Layer 8 of a small transformer language model trained on English Wikipedia (14 layers, counted from 0, width 128).
A neuron's activation on a vector x is GELU(weights . x + bias), where the dot is the dot product.

Input weights of the MLP neurons that the questions are about. A number n stands for n times 0.00096.
n17 (bias -0.278): 101 -211 98 -275 17 -377 -180 -111 -37 238 -41 16 122 0 -133 -173 36 40 29 -151 -29 -24 -328 60 -135 -24 83 62 239 136 193 198 -187 37 4 50 -97 54 72 79 -109 85 103 66 -84 -151 200 117 176 -77 -134 -172 -231 -24 50 65 161 150 103 0 100 -113 -44 149 16 196 188 29 -210 173 90 -200 -53 -317 34 59 -76 290 122 61 122 15 -17 -60 -197 19 -131 46 -12 -8 29 -33 129 46 -46 25 121 67 -29 143 -112 258 118 69 -125 -150 -21 49 -131 109 -249 -62 62 -8 -49 -36 -8 59 81 198 -278 -400 138 -34 25 238 219 53
n34 (bias -0.141): -196 -18 88 -344 -18 -32 64 -88 -146 60 -98 49 76 105 125 24 -51 -38 77 -40 96 -61 92 -51 63 -17 7 -100 -32 67 38 -51 139 -39 -239 -29 7 50 202 -57 35 -21 -20 -81 -69 -228 128 -332 -76 28 183 20 92 230 116 -49 -57 -63 43 -214 -104 36 190 32 49 -37 -207 -36 -138 95 -218 -21 -25 218 -120 -146 -134 108 243 -234 -72 -115 233 106 40 33 -28 11 -42 -14 22 98 46 -89 25 208 93 -83 -101 105 -18 149 -56 43 -66 -21 60 63 203 -124 -112 -78 -110 92 112 -158 18 -108 27 138 -88 90 -7 151 82 -191 96 236
n45 (bias -0.303): 163 -178 113 -33 -162 -123 17 181 -34 -102 164 -305 -120 -112 -67 -240 37 -198 -60 -88 -156 -61 -4 7 71 -146 4 96 -73 -95 -155 207 84 54 22 -31 26 34 -132 23 256 -194 -44 -166 207 -286 79 -178 -69 -137 50 90 30 19 -42 -157 -30 201 -53 111 115 92 -181 8 -74 184 -64 39 129 98 -4 -53 94 16 292 -33 -106 104 27 -75 -4 -11 8 -90 -43 -139 45 -188 111 -7 111 270 -91 118 160 241 33 158 150 41 -27 130 -179 64 -15 71 -38 -169 124 24 -47 -392 -57 152 -45 110 -8 58 -195 132 -39 124 -23 32 103 21 141 71
n53 (bias -0.101): 60 166 53 144 -161 23 41 40 -107 83 -85 -171 -150 85 -43 -11 91 15 -4 -149 -129 7 -30 -80 -19 -82 194 -185 -15 -182 -110 189 -145 46 0 181 48 26 -58 250 133 -82 -148 34 188 -34 75 -243 -84 274 46 -161 79 -108 -102 -183 140 -122 -117 -118 19 -12 30 -80 63 -64 7 31 -19 -98 173 -110 -45 201 -31 -152 -47 23 31 -209 322 143 -4 -202 188 -160 -165 160 -170 106 -31 183 -175 0 141 142 -118 77 -67 101 38 -170 67 21 103 89 -34 -221 -15 56 -259 116 7 42 -45 4 -242 27 78 -124 -145 116 130 55 214 -88 216 200
n70 (bias -0.151): 14 123 -172 -107 -15 -176 7 7 178 67 37 33 119 -8 63 -92 -4 -4 56 -252 102 -43 109 26 -30 15 -87 -99 103 -49 -125 14 -148 19 182 -153 70 45 138 -117 155 -22 -198 -237 -301 86 -136 81 23 70 179 79 -75 -182 -249 257 -113 196 -38 -15 -19 23 -151 23 15 83 116 -15 109 165 -146 15 -112 8 -35 29 11 -134 181 104 184 31 11 -109 156 -104 142 69 44 -102 95 -101 -23 -148 -212 -41 172 -19 -22 0 359 -206 -81 -218 -236 200 0 -78 -108 96 -108 -45 -100 -151 -30 -88 111 -134 -60 -113 58 223 264 -106 -221 28 -83 -85
n83 (bias -0.157): -112 -96 -81 46 -287 30 -81 -33 26 30 -67 96 166 -35 -244 -145 -33 -244 -25 299 -167 -203 8 25 -102 59 86 -44 -70 103 87 -66 -65 138 -54 109 42 -30 37 94 -184 -46 29 -9 -50 148 -146 -104 87 0 199 -263 210 97 8 -42 -184 289 -120 -280 99 -69 -163 -73 -302 -221 182 17 13 27 -85 185 -76 -39 250 -12 140 9 31 164 0 -51 199 18 173 -208 386 -13 46 124 91 -305 -9 -112 103 475 -104 100 -72 89 116 59 13 44 84 105 -103 106 18 -181 -253 -4 -8 -77 68 -158 -130 -204 -316 26 128 -166 -126 -53 -9 40 218 84
n86 (bias -0.266): -91 -8 -242 87 67 31 137 -18 -27 38 -327 4 51 -43 -76 30 -37 26 203 90 -19 -99 -181 37 -96 8 191 -157 -43 43 -49 -174 -140 -8 190 12 -279 -77 -82 74 261 -53 -174 -27 83 -4 -99 -151 326 129 277 128 27 -110 -11 164 19 254 232 43 137 -16 -162 51 38 16 34 102 -35 72 61 288 115 -249 -67 -126 -153 -75 0 347 -47 36 231 56 -268 -28 31 141 -34 -206 8 -57 66 19 124 -73 -136 75 -23 50 -132 -15 163 0 -102 -159 -151 65 0 213 0 -115 -106 105 115 38 67 -98 62 66 -12 -79 -12 121 16 151 112 -246
n161 (bias -0.130): -69 8 -81 83 0 154 27 170 -130 7 33 192 57 -151 -35 -140 -64 100 11 -232 122 4 -51 -79 70 0 -7 -108 15 170 4 156 11 -56 -178 -79 238 -22 -410 96 -43 -44 -113 -33 -126 37 119 177 64 -87 -19 46 -115 -207 -134 84 148 123 -137 171 -236 165 -61 -123 -40 58 62 -150 -7 99 44 -7 261 -38 106 -131 -46 -8 -38 -215 -60 44 30 76 142 -139 -110 63 116 11 -11 -48 175 -216 -7 -150 281 53 -204 -146 0 -123 -265 69 25 29 -78 -51 53 160 57 -176 42 48 -15 -90 312 -169 -17 18 111 -49 11 -231 -164 52 -67 80
n169 (bias -0.171): 55 -32 -117 -197 155 81 -47 -30 14 -206 54 48 240 67 32 128 -114 131 237 -70 0 23 -10 -84 -117 177 -52 -75 -35 35 175 -37 0 31 -53 106 -111 14 3 76 213 37 83 211 27 -182 -33 213 95 -10 -63 82 -3 147 171 -48 -114 -180 -180 -87 -35 -67 37 -38 58 58 -41 63 48 291 52 -293 -79 -25 -25 -150 27 -120 103 14 42 -80 -130 128 75 89 -151 171 88 -80 -25 10 -177 -31 38 65 -239 56 106 188 -83 71 -207 -187 -159 -71 167 -185 43 55 53 -131 -39 66 21 -219 42 130 -32 10 7 95 -172 123 101 77 -94 20
n173 (bias -0.185): 97 59 0 -138 -81 15 83 55 -27 64 -68 -150 -218 101 -158 -211 -144 -166 170 108 -195 40 -68 -163 -186 117 104 -194 31 -153 -205 18 46 -119 26 8 167 11 158 92 75 90 66 -156 -152 -34 -239 -216 171 4 -58 148 -4 8 7 200 -111 -183 53 42 -93 217 153 169 75 -20 257 -202 126 -89 -205 131 95 -78 -110 -51 195 89 -59 -233 58 56 39 -55 -16 -56 201 -212 78 -237 151 64 -8 42 165 129 -312 -58 -49 19 8 -37 41 -64 -86 -34 -4 53 4 186 -86 125 -32 34 -38 0 322 -39 -286 -8 -150 -54 116 64 19 25 46 82
n199 (bias -0.282): 71 170 -319 -163 27 153 -116 -227 11 -169 -289 100 0 19 121 -62 186 -69 -86 -61 220 57 22 -58 52 -22 -254 28 234 -117 -44 149 -110 30 29 119 129 106 102 -212 -74 -182 87 26 -15 -15 -186 -63 184 -251 72 -54 -38 -111 -179 127 72 126 -79 99 0 -31 -173 8 -278 -274 120 96 -60 158 -86 76 -82 -104 -116 -43 -40 -58 -96 201 -27 31 -23 -82 16 253 131 -95 -81 -62 -38 -93 -64 53 144 105 -165 199 153 0 178 100 -234 95 221 -170 -38 -116 81 0 -100 -26 -64 49 161 -183 35 38 -60 53 -113 -65 8 47 34 109 0 48
n213 (bias -0.199): 49 29 63 -79 171 -103 41 17 -49 76 241 -113 -54 18 76 -58 -74 112 -87 -106 -60 -67 -76 -41 -104 176 95 -158 57 -28 78 50 -257 81 -216 64 3 245 24 105 110 279 104 94 -20 -111 -70 -20 4 27 -145 76 88 21 209 256 -53 130 -301 -18 110 -89 -17 7 -86 89 42 64 84 -53 -289 -219 -122 82 -61 -255 -101 -128 -183 -59 21 -181 -78 -126 -127 32 167 85 -318 210 -67 -3 -7 67 18 -125 140 -163 114 10 63 -38 48 13 137 31 7 49 -36 56 82 -59 33 0 -87 -126 -110 74 144 35 -54 111 28 36 74 52 74 -124
n220 (bias -0.376): -127 79 -295 -114 63 16 -74 -18 0 -115 285 -189 71 83 -76 -26 -112 26 -23 -86 50 140 -15 52 12 126 -97 29 200 251 -162 -85 109 4 -30 -55 279 -62 45 -4 234 118 59 -77 11 -119 191 -260 -106 30 39 -110 174 15 14 -217 89 11 108 66 70 -39 -158 109 -80 24 54 -247 -123 45 -4 -156 -65 55 95 45 119 -342 -103 19 -255 214 82 -44 76 32 119 12 151 -97 94 15 93 -187 233 157 211 75 99 160 -116 -30 -57 29 34 -72 23 -73 333 -4 253 -254 -102 -155 -4 263 -185 0 -72 -54 64 79 -71 72 90 108 -135 -45
n252 (bias -0.268): -96 23 -87 -168 -93 -46 52 -47 223 114 41 -292 78 0 -309 148 -11 -184 -60 100 -234 -69 -23 -48 170 -90 -31 -151 -240 176 7 22 -81 -185 29 -209 22 -95 -11 165 -45 308 -62 122 89 -155 -36 -156 -143 4 96 -51 126 -86 -21 4 -210 -26 -76 -73 -39 139 127 -100 -90 72 -117 -43 -129 31 91 27 8 86 -70 -117 -66 190 -8 90 35 352 -208 -192 -87 -109 -19 -181 19 -122 -39 -79 34 92 -165 45 -52 -101 -87 -324 123 -86 -90 -234 -101 -105 84 38 141 40 -43 -235 -58 -176 178 -67 -124 -100 104 -106 -174 121 -74 -16 -135 -117 99 -67
n290 (bias -0.165): 49 -4 -112 -16 -25 114 37 100 -36 -20 111 114 -66 -214 317 -66 -58 35 -128 12 -331 -176 96 86 12 115 20 -15 209 -36 -78 42 -28 126 151 192 -27 16 43 -44 16 63 119 -56 -305 164 -371 -181 -331 -118 -24 -103 201 182 -41 4 165 150 -181 178 -41 -86 16 -69 -142 4 96 127 48 -97 172 69 -20 -25 -91 58 -276 66 29 -119 45 -74 114 -207 150 215 -208 154 12 -27 57 -131 -40 247 44 40 27 25 -218 79 -162 47 -142 19 -71 -162 73 48 115 179 0 312 -4 65 0 121 -20 139 -170 -36 -54 -29 69 -88 159 108 101 391
n319 (bias -0.071): -196 -83 170 -30 59 20 -53 37 -238 139 -27 23 218 -202 8 -8 -34 -56 -15 204 144 -85 -139 -218 -115 -8 -35 -121 -237 -155 106 -231 74 235 -56 134 -45 -27 -123 -39 15 -95 19 124 -170 123 -118 193 -63 91 -239 -62 23 -42 -87 115 19 -46 -39 -149 -51 -12 155 -47 -137 -143 -161 -150 -143 104 -108 98 143 397 0 26 423 28 -91 -76 114 36 39 76 -141 168 154 39 -152 -161 20 253 191 -141 -43 19 -79 -39 65 8 -136 -76 -133 -181 137 -148 8 -23 -111 0 -44 62 -128 0 81 0 -43 -31 -73 159 -8 -12 -118 335 78 0 -179 145
n325 (bias -0.303): -126 -85 86 112 -193 -152 4 162 -100 90 8 120 198 -113 -33 65 -57 61 -78 44 242 -109 31 -168 -86 -202 52 -238 205 -87 -12 61 -123 -175 259 -197 -62 36 -179 -4 -108 167 49 -87 85 8 191 -127 -72 -89 -140 168 59 -4 -122 129 -83 151 150 -227 152 188 -54 -67 170 -187 -78 -60 -79 123 -12 -147 8 -279 -110 42 -27 -80 40 144 -40 332 0 183 -86 123 -8 40 -154 -38 132 0 131 -12 52 -39 -131 -92 -70 -23 -198 12 116 -184 -89 -171 -51 -353 -16 33 198 35 -235 -28 231 -119 -133 104 -41 122 -57 109 8 119 323 44 59 4
n335 (bias -0.248): 7 -93 90 -77 -181 28 -11 328 -231 161 -85 -4 -121 -16 -16 192 118 -84 133 172 -198 -15 20 -4 47 167 -83 -134 -237 237 -35 53 -139 20 274 201 62 63 -8 147 -15 148 83 -118 0 -188 -98 31 -136 186 -48 -7 170 -132 133 -168 -99 -50 -20 -40 -16 -64 -166 -40 124 29 -66 104 -181 -109 16 -123 -122 -89 -57 19 61 12 -162 -148 -4 4 -12 224 -200 -156 82 144 -147 -46 176 -219 60 16 -230 -35 77 8 -31 -172 -75 50 419 -118 -42 -35 75 118 -142 142 234 -122 -186 24 -164 35 24 -268 74 244 106 60 -72 152 88 66 36 236
n361 (bias -0.177): 51 89 36 -75 -70 -125 -72 -270 62 -140 50 -46 11 115 166 208 -70 -81 198 55 -4 38 -234 46 -7 -46 -33 55 -11 -123 -28 -66 -230 -84 17 33 124 250 52 87 -114 0 28 36 -177 -36 -141 -39 81 153 -4 -3 261 -136 -37 -14 -7 0 98 -179 -323 -125 89 36 71 11 129 -107 -11 188 252 -37 187 96 -41 -38 -63 7 19 236 -85 -70 66 93 56 -17 126 -11 135 -214 -44 -222 193 -124 -80 148 286 -122 -54 129 44 14 0 71 -21 171 76 147 -115 180 -252 87 -14 -215 4 -85 -33 4 112 94 41 -226 11 159 -169 78 22 -7
n380 (bias -0.249): 262 -122 73 72 -56 181 -129 4 -222 132 -50 -189 -112 -37 -14 125 -75 -133 -82 274 120 122 -132 142 241 248 -18 -125 -391 110 94 -163 -240 -180 -163 14 -143 -46 137 101 13 54 263 151 -94 -168 -144 72 9 -265 -320 -152 -32 63 132 -235 -170 18 -124 5 -56 -56 -201 97 27 -213 -123 -93 -105 -74 -132 -51 -27 113 221 -53 195 117 -173 -199 -70 -51 -28 123 -57 88 -68 -14 49 -111 190 36 18 369 -14 273 192 372 36 5 41 -282 131 124 134 -193 41 36 -70 68 -155 36 -13 14 -282 -387 -177 135 -77 -224 294 19 -56 -210 -74 -72 37 9
n407 (bias -0.147): -33 -138 8 -4 -8 310 -18 166 -86 280 -46 -102 -12 -4 -32 -75 -19 -161 -96 -82 23 -301 38 -64 -61 46 31 -66 -79 43 11 -71 -90 -74 272 114 15 -43 130 78 -238 19 -70 85 56 -4 -114 -109 35 132 -86 84 -108 198 130 61 -139 114 -58 -195 184 -90 132 -23 -80 159 253 -149 162 -17 -77 113 -127 16 -75 -286 -269 260 297 -133 -94 132 67 -135 -52 82 8 51 136 101 -90 103 210 -39 -117 38 68 -169 46 -50 -74 26 -323 -97 -68 -83 171 -58 8 25 -198 -127 -146 23 153 -143 -208 98 22 -254 188 -47 -43 133 -55 -140 -19 38
n412 (bias -0.054): 183 -133 172 -82 40 -77 0 -41 22 101 164 -25 -22 22 -64 63 7 87 -18 62 -15 58 -57 14 -144 36 167 -65 -11 -152 -4 35 26 22 -105 -85 -28 40 -56 -167 -195 -149 7 18 -60 -129 110 -53 -59 -135 -146 -96 119 18 24 32 203 -177 268 -47 106 -66 -67 -40 -4 -107 -36 103 -105 -61 -50 128 22 -281 4 94 -63 -284 30 57 -88 40 -110 138 -146 30 -50 -91 -14 -200 -370 118 -69 33 120 -22 -222 44 -289 -54 98 -18 71 141 0 -7 -44 -43 -271 15 229 -83 75 218 -154 140 29 154 -41 -115 -105 122 -117 256 -285 252 98 25
n420 (bias -0.183): 49 168 52 45 50 -131 -6 -204 -46 -24 -41 -69 -221 132 200 44 -27 -193 -66 -11 -183 133 -129 -244 177 -24 18 99 103 -25 119 34 -46 222 -169 -224 58 0 51 147 -72 -55 97 -153 -82 94 -43 -119 92 58 -131 -219 87 48 -124 -90 -67 65 -84 60 -106 -18 208 25 -113 -74 139 -7 115 66 -125 166 42 -25 97 124 -155 -21 -4 55 146 32 85 -58 130 125 94 14 7 68 35 -208 -200 -92 -4 80 208 11 176 176 53 137 0 -212 127 120 -77 -52 -4 174 36 -108 66 -235 -108 122 -92 -50 29 56 -76 239 0 -153 -4 46 77 240
n432 (bias -0.179): -63 12 56 -294 194 133 48 32 4 119 -125 -121 115 8 -86 -91 -14 -15 234 -53 -15 -68 -63 -102 -4 100 -79 57 27 79 91 36 -72 -15 4 -137 81 71 -80 -38 -129 -140 140 7 55 -22 -75 -33 -252 202 228 -178 -158 -307 21 -41 8 -15 -75 -110 -84 -84 132 -106 -33 87 -19 -92 15 201 0 -57 194 -58 -19 43 -62 -76 81 200 -240 -205 -118 449 66 -24 -134 38 -103 167 293 -11 121 -72 -230 209 -88 -152 -63 -56 -106 129 -81 -98 165 -243 -117 -119 38 91 42 56 -50 -94 41 -211 -38 46 134 116 -198 161 61 82 137 70 45 140
n438 (bias -0.238): 69 -159 23 213 -75 -4 49 7 86 -123 -149 23 -16 -56 -157 -19 124 225 104 -39 -234 -185 46 -177 -23 -80 47 70 -122 -12 268 186 -59 -8 7 67 -257 -132 146 -144 -65 -130 -52 116 -87 -258 -88 193 12 72 -126 -59 0 -19 94 -92 97 -23 -66 23 90 -47 -61 257 -194 -70 -31 -32 124 17 -112 117 -112 -71 64 -26 90 95 167 27 -315 -222 114 -68 64 196 -266 90 -303 34 -102 273 156 -39 195 127 -57 95 -11 -218 -296 0 -4 36 182 -232 -140 100 24 -29 -56 23 66 -152 -115 11 -47 193 87 -43 -76 150 122 -61 94 -112 175 -38
n441 (bias -0.182): -47 171 -23 -91 -55 -110 -11 11 -51 58 8 -183 155 -115 -97 -57 98 -180 227 -177 109 -122 -147 -38 -42 306 285 99 -47 132 -15 -179 -4 118 -4 -138 -15 -50 11 58 61 -4 -45 -120 -223 12 -192 -144 130 76 102 0 -109 187 112 -57 -109 -156 256 16 -114 252 38 113 46 -45 88 -55 128 215 19 -67 -58 68 44 63 131 -55 -175 165 87 0 106 28 -241 -18 73 -161 133 56 338 -131 -43 20 117 62 163 95 -257 42 66 -171 -130 18 -49 -69 -128 -127 20 4 -135 -81 253 -199 -62 -181 75 -39 58 314 12 -222 -225 -146 -71 51 136 160
n465 (bias -0.190): 193 35 -136 82 -12 -155 -149 142 -196 -11 30 -45 -82 -199 -139 70 -74 -66 140 -85 -11 25 -57 -92 -231 -11 -100 115 144 180 178 -77 -85 4 -140 66 -7 95 -188 11 41 214 88 27 167 246 -33 -82 -50 11 154 36 -34 -177 50 -94 199 52 -4 8 35 -62 -198 61 -191 -80 -140 112 107 65 -27 111 19 23 -239 -51 -111 284 129 -26 112 120 166 94 51 -95 -68 116 -242 -30 77 98 -19 -231 230 8 -63 15 211 106 88 -213 304 192 45 -161 -172 178 -121 -93 -98 -273 -22 65 34 241 62 -131 -7 -198 -146 -140 12 48 93 117 -38 -71
n473 (bias -0.223): 132 -9 -169 -25 -13 78 182 49 -163 -203 100 263 61 70 22 108 -29 95 55 -73 -107 336 97 152 -68 -38 116 -68 -125 -21 203 12 -236 -155 82 9 295 -238 -49 -188 -75 -151 -212 -216 -62 -207 -53 12 -112 -46 -56 222 -38 256 -95 34 -47 -209 4 103 39 43 225 34 -154 251 -55 30 -21 228 8 120 21 -126 170 -20 90 121 0 -34 229 114 -112 96 207 39 8 172 17 -115 -267 -131 73 -172 51 59 166 -121 13 156 175 217 -125 48 162 -326 162 -215 48 140 -35 -279 221 34 -135 -277 177 -99 -64 106 70 -117 216 -115 22 -40 102 -104
n490 (bias -0.189): 29 -147 -35 -11 277 -217 -4 156 122 -101 69 -53 143 -20 81 11 102 56 -42 -174 152 -33 -162 -98 -73 134 125 132 142 62 -159 60 -55 236 120 -75 30 19 56 94 -38 123 93 43 23 -336 133 205 -178 84 -35 0 -93 88 29 38 -168 23 51 43 35 -12 205 -149 -225 -21 -50 -107 0 35 -217 12 -89 -287 -156 -64 -26 222 183 -61 4 18 126 333 -20 161 -248 51 -80 132 256 116 153 -153 -227 89 72 -47 54 88 70 11 -145 112 -160 -180 16 -15 132 -157 -40 -39 -92 320 216 -197 91 -158 -131 74 89 -83 -158 -20 -35 -40 -199 -95

Each question shows a token from some text and the vector x that enters the MLP there. A number n stands for n times 0.014.

",": -197 -82 62 73 21 -69 -207 -181 -64 -72 -69 -61 -12 -9 -23 20 -184 61 17 -17 10 22 98 202 -122 -168 -64 233 -51 32 -112 -123 72 9 189 -111 -79 -41 170 -80 150 -50 -30 -14 241 107 88 107 114 22 -44 53 42 -59 -206 143 -11 -194 -67 40 -31 -73 57 -29 29 -110 116 -33 31 25 28 73 35 144 -39 179 155 92 48 -5 108 -259 -72 -10 54 -162 -48 -16 237 -20 -20 -195 11 123 81 -139 -60 1 -53 -76 28 8 -9 52 -63 23 4 -53 -16 20 36 117 165 -48 37 101 97 -100 225 93 113 59 -24 84 -10 -96 -60 -66
The neuron with the highest activation: n361

"x": -234 -20 127 173 109 -91 -174 -79 -263 -82 -111 -109 -108 -96 -34 -113 -77 -27 69 28 104 -54 -26 178 -50 75 -79 90 -7 192 54 -76 -39 -40 69 -15 -73 33 92 -70 -2 64 -185 -34 240 -60 54 -39 51 68 28 42 40 -93 -190 129 -54 -111 -115 67 -55 77 -87 136 -12 -62 -34 0 131 -172 2 86 64 25 -127 35 93 26 9 64 -1 -54 170 -33 81 -107 -66 -50 96 179 -30 -217 -63 236 -94 -119 -76 -37 -59 9 95 26 58 57 -25 -15 -170 14 31 145 62 81 97 147 48 38 -187 13 74 39 161 -20 115 107 -37 -91 147 -78
The most active neuron and its activation: n86, at about 3.1

"ow": -321 -93 137 39 15 18 -69 -19 21 -1 -114 -112 -2 -198 46 -36 1 10 -123 -6 -136 107 203 167 -17 -88 -87 229 -133 -58 124 -71 76 -62 56 -70 21 123 139 139 -20 -17 -64 -12 204 84 68 -42 -50 35 -99 -17 -131 59 -44 59 -8 -127 -39 187 142 133 102 37 -63 -73 10 -32 110 -166 -16 27 -108 136 23 -54 93 186 -38 8 -20 -307 -69 41 188 -111 -117 -62 128 99 20 -324 -132 53 41 -5 -76 72 25 -99 101 90 -73 25 11 -10 -44 12 93 -40 103 65 -71 46 40 30 17 16 151 44 142 57 -117 73 -28 -168 -65 -99
The most active neuron and its activation: n407, at about 0.4

" d": -171 5 37 66 -2 -2 -128 -110 4 -13 32 -20 12 115 42 -174 -108 93 -22 -22 -26 151 2 86 -53 -76 -123 184 15 104 -19 -65 49 62 107 -143 -114 -39 11 -76 145 38 2 113 244 -76 245 133 31 -71 -99 102 -21 -104 -107 95 -201 -211 -89 127 59 -94 88 25 -41 -53 42 -39 9 -146 27 -24 35 46 -68 1 24 5 77 -7 130 -306 46 145 86 -55 -142 -117 150 47 -93 -202 -117 -1 -34 -136 -19 75 38 -12 30 40 -45 130 53 21 109 -29 66 63 201 130 -45 -91 82 87 -50 -20 147 63 93 64 -55 93 97 -284 17 -87
Which two neurons fire most, strongest first? n169, n490

"n": -263 -59 -11 97 191 156 -159 -27 -21 -17 7 -75 111 49 -28 -96 -159 59 -81 59 -227 92 57 184 -72 -184 -6 126 87 -74 21 -5 9 52 71 -122 -190 83 250 -97 -50 168 -72 3 140 -84 44 -10 26 64 -227 36 -57 -166 32 87 -57 -172 -125 174 85 103 -16 16 69 -13 42 70 7 27 -24 -5 -70 -24 0 84 -19 90 -34 -49 167 -126 56 -3 -80 -120 -115 65 -26 105 -214 -95 -31 106 197 18 -95 26 -164 -144 67 91 -4 73 24 76 -156 38 -21 56 -48 27 16 84 79 174 26 33 198 75 -12 125 -101 145 26 -185 9 -30
The neuron with the highest activation: n438

"P": -45 -86 140 134 9 70 -155 -139 -81 50 -226 -13 -5 0 -28 -78 -42 -101 -234 110 88 226 22 102 10 -6 10 33 116 -50 56 -130 59 -23 109 -108 -110 139 144 -148 29 68 -209 63 196 65 225 -18 36 -103 -97 -8 -115 50 -115 104 -121 -88 -207 125 132 17 57 -101 27 -106 -20 79 -6 -73 29 -70 -8 -30 48 -45 121 37 -58 -11 47 -313 4 -49 -27 -93 -58 -149 58 151 -11 -173 57 116 -81 -126 -172 8 -56 37 108 115 -61 267 39 68 -71 194 -55 40 136 151 14 54 8 63 155 43 193 92 24 111 -63 64 -88 -84 -99 -36
Which three neurons fire most, strongest first? n412, n199, n380

" |": -209 -31 74 99 87 42 -140 -150 -21 -70 39 -119 -10 -2 77 -41 -111 70 -49 -49 -126 161 13 75 47 -225 -176 147 65 15 -16 -201 -12 -32 82 -149 -115 111 90 -89 49 25 78 1 319 23 136 92 -39 24 -139 47 -39 9 -193 121 -20 -164 -91 78 221 -74 79 -26 47 -73 2 -20 88 -110 42 29 -5 111 -47 -6 34 54 -86 -24 49 -246 -18 70 -54 -163 -98 -55 173 112 -84 -169 -26 87 12 -116 24 2 -69 -47 49 146 74 134 42 21 -32 20 -8 49 67 58 135 -9 58 -27 81 -78 245 76 47 40 34 80 -15 -72 36 -63
The neuron with the highest activation: n213

" November": -49 -127 140 133 188 14 -234 -206 -239 -7 -9 -69 -112 -9 30 -164 34 -28 -131 -37 95 75 210 139 -52 -101 -157 244 4 -14 -18 148 35 125 103 -112 -91 126 137 -20 -72 -32 -172 25 190 -16 55 18 133 -60 -64 105 -149 -45 -131 109 -47 -44 -67 61 32 130 -70 19 50 -153 -116 81 38 -136 84 -4 -47 92 55 43 53 20 -52 17 121 -212 78 85 32 -226 -45 -135 193 3 -45 -128 -47 45 56 -193 134 -30 -159 -43 54 147 -7 145 134 65 -57 60 4 39 -40 -61 14 29 36 25 91 -42 129 32 80 161 -60 123 -82 -127 10 -14
Which three neurons fire most, strongest first? n45, n161, n199

"00": -290 73 -52 54 166 116 -130 -266 -21 -6 -74 -68 -82 -52 -89 -92 19 -73 -97 85 -33 161 209 55 -53 12 25 175 91 -61 -138 -191 2 -24 179 -63 -61 72 111 -78 -26 39 -87 -169 191 110 154 64 -5 -91 -28 74 -190 13 -128 77 -49 -53 4 29 23 36 127 32 -3 -41 -86 44 -39 -67 20 -29 57 -2 1 39 167 -38 -7 36 29 -353 6 -21 128 -218 -167 -132 37 120 18 -67 0 76 71 -135 -131 -66 -8 -23 73 164 -82 112 -28 -25 -69 86 -21 136 96 125 82 -34 193 7 16 -31 219 203 -36 12 5 130 64 1 11 23
The neuron with the highest activation: n432

" M": -116 -115 62 89 65 114 -42 -167 -165 -39 -69 -73 10 -12 6 -167 -135 -110 -63 71 -23 124 83 207 -53 -89 -108 249 178 -54 -49 32 -52 -72 138 -222 31 18 224 -230 -78 129 -52 -32 212 71 29 116 67 25 -59 20 -140 -6 11 96 -159 -79 -114 69 96 -21 58 43 -45 -113 -50 168 -1 -116 75 -32 14 -19 9 33 35 68 -32 -53 45 -253 49 15 -5 -246 -8 -74 11 68 -22 -103 -20 10 93 -126 -9 -17 -71 180 60 13 2 71 22 51 -23 -37 7 -7 72 23 66 58 64 42 -12 139 205 82 158 204 -16 93 -45 -60 -45 -9
Which two neurons fire most, strongest first? n199, n213

" Y": -167 -146 -21 129 69 50 -107 -135 -73 -50 -7 -63 19 -100 14 -36 -116 10 -148 57 -60 127 85 -37 -19 -175 -70 54 120 11 -63 -49 28 -44 123 -170 -11 184 235 -47 -171 120 -16 -81 138 113 -60 72 47 2 -27 131 -96 -37 -18 215 -84 -17 -111 146 59 112 77 10 157 -119 -30 141 37 -117 117 7 -23 116 -25 32 131 89 38 -29 -56 -208 15 96 35 -162 -127 -99 9 -8 -85 -134 2 106 -20 -138 -58 86 -35 -12 142 11 -96 -125 -35 -66 -55 211 17 90 174 197 -12 99 -68 46 -61 48 63 210 85 37 -31 141 -176 -181 -11 -50
The neuron with the highest activation: n173

" p": -221 -4 19 68 -58 -94 -81 -252 -63 -2 -95 -86 -25 67 -38 -88 -80 174 -142 -76 80 81 -15 275 -24 -71 -126 21 15 -53 -13 11 41 2 184 -213 24 15 21 -136 -43 53 -199 54 265 45 68 71 27 -151 -27 46 -120 -1 -110 117 -76 -100 -85 167 -17 -17 46 -148 14 -186 28 137 55 -37 26 -83 -38 -10 11 73 141 66 -68 56 81 -64 -54 -9 116 -87 -82 -108 68 55 33 -13 -58 128 41 -52 -41 -4 -31 -54 86 68 -23 103 -29 129 52 91 5 52 179 234 97 -64 126 200 -60 54 39 168 56 61 -109 59 -47 -143 79 -68
The most active neuron and its activation: n199, at about 0.61

"s": -229 -19 -48 181 124 52 -117 -36 -86 -199 149 -111 65 65 -56 -175 -131 56 -49 43 52 129 87 107 -26 -119 -3 -2 41 69 -56 -137 -62 61 117 -124 -133 126 102 -57 61 -18 66 60 106 20 193 -14 -53 -27 -55 59 54 -19 -14 32 -137 -154 -133 -5 133 56 -5 -2 24 -156 221 64 86 -120 82 -30 76 100 -66 56 151 59 -87 30 -51 -258 -135 79 134 -256 -173 -60 81 41 -36 -72 -112 105 41 3 -73 -2 -127 -69 1 235 -6 83 79 -17 -105 34 88 7 192 150 55 -26 101 116 36 25 85 212 -18 65 5 -18 96 -159 -125 -142
Which three neurons fire most, strongest first? n220, n432, n169

" R": -194 -115 -2 47 -2 134 -139 -207 -70 85 -84 -113 -31 33 -46 -205 -122 87 -17 66 -2 41 -50 8 -102 -130 -80 126 -40 -72 66 -30 5 -77 82 -218 -7 42 244 -65 -74 85 -23 -67 227 96 -43 42 101 32 -108 191 -74 -44 -164 182 -22 -154 -92 81 41 69 23 9 99 -99 -45 97 19 -130 61 -107 39 33 48 25 42 124 54 -21 80 -135 62 172 35 -68 -102 -23 39 19 -76 -197 63 92 -27 -168 14 -34 -24 80 139 72 -71 15 -36 26 -43 149 -36 20 106 151 24 -88 46 68 22 93 239 0 186 41 48 186 -65 -142 2 -25
The neuron with the highest activation: n361

" Br": -230 -174 63 45 107 40 -195 -153 -101 6 -86 -92 -9 12 22 -133 -112 30 -75 -48 -126 32 40 3 -1 -82 -86 264 24 -108 30 -61 72 56 95 -191 -52 59 244 -116 -1 60 10 -84 159 -35 54 16 86 89 -74 118 -160 -50 -41 62 -111 -82 -40 40 179 137 37 10 135 -136 -57 6 9 -211 -35 21 28 198 21 0 175 116 206 -99 69 -176 68 48 3 -206 152 -64 105 81 -45 -146 -110 18 0 -140 -22 -51 -106 9 -58 74 -22 58 5 -52 39 -47 -67 60 76 145 165 40 42 192 -84 31 321 -45 61 46 -69 123 33 -27 -9 51
Which three neurons fire most, strongest first? n34, n319, n407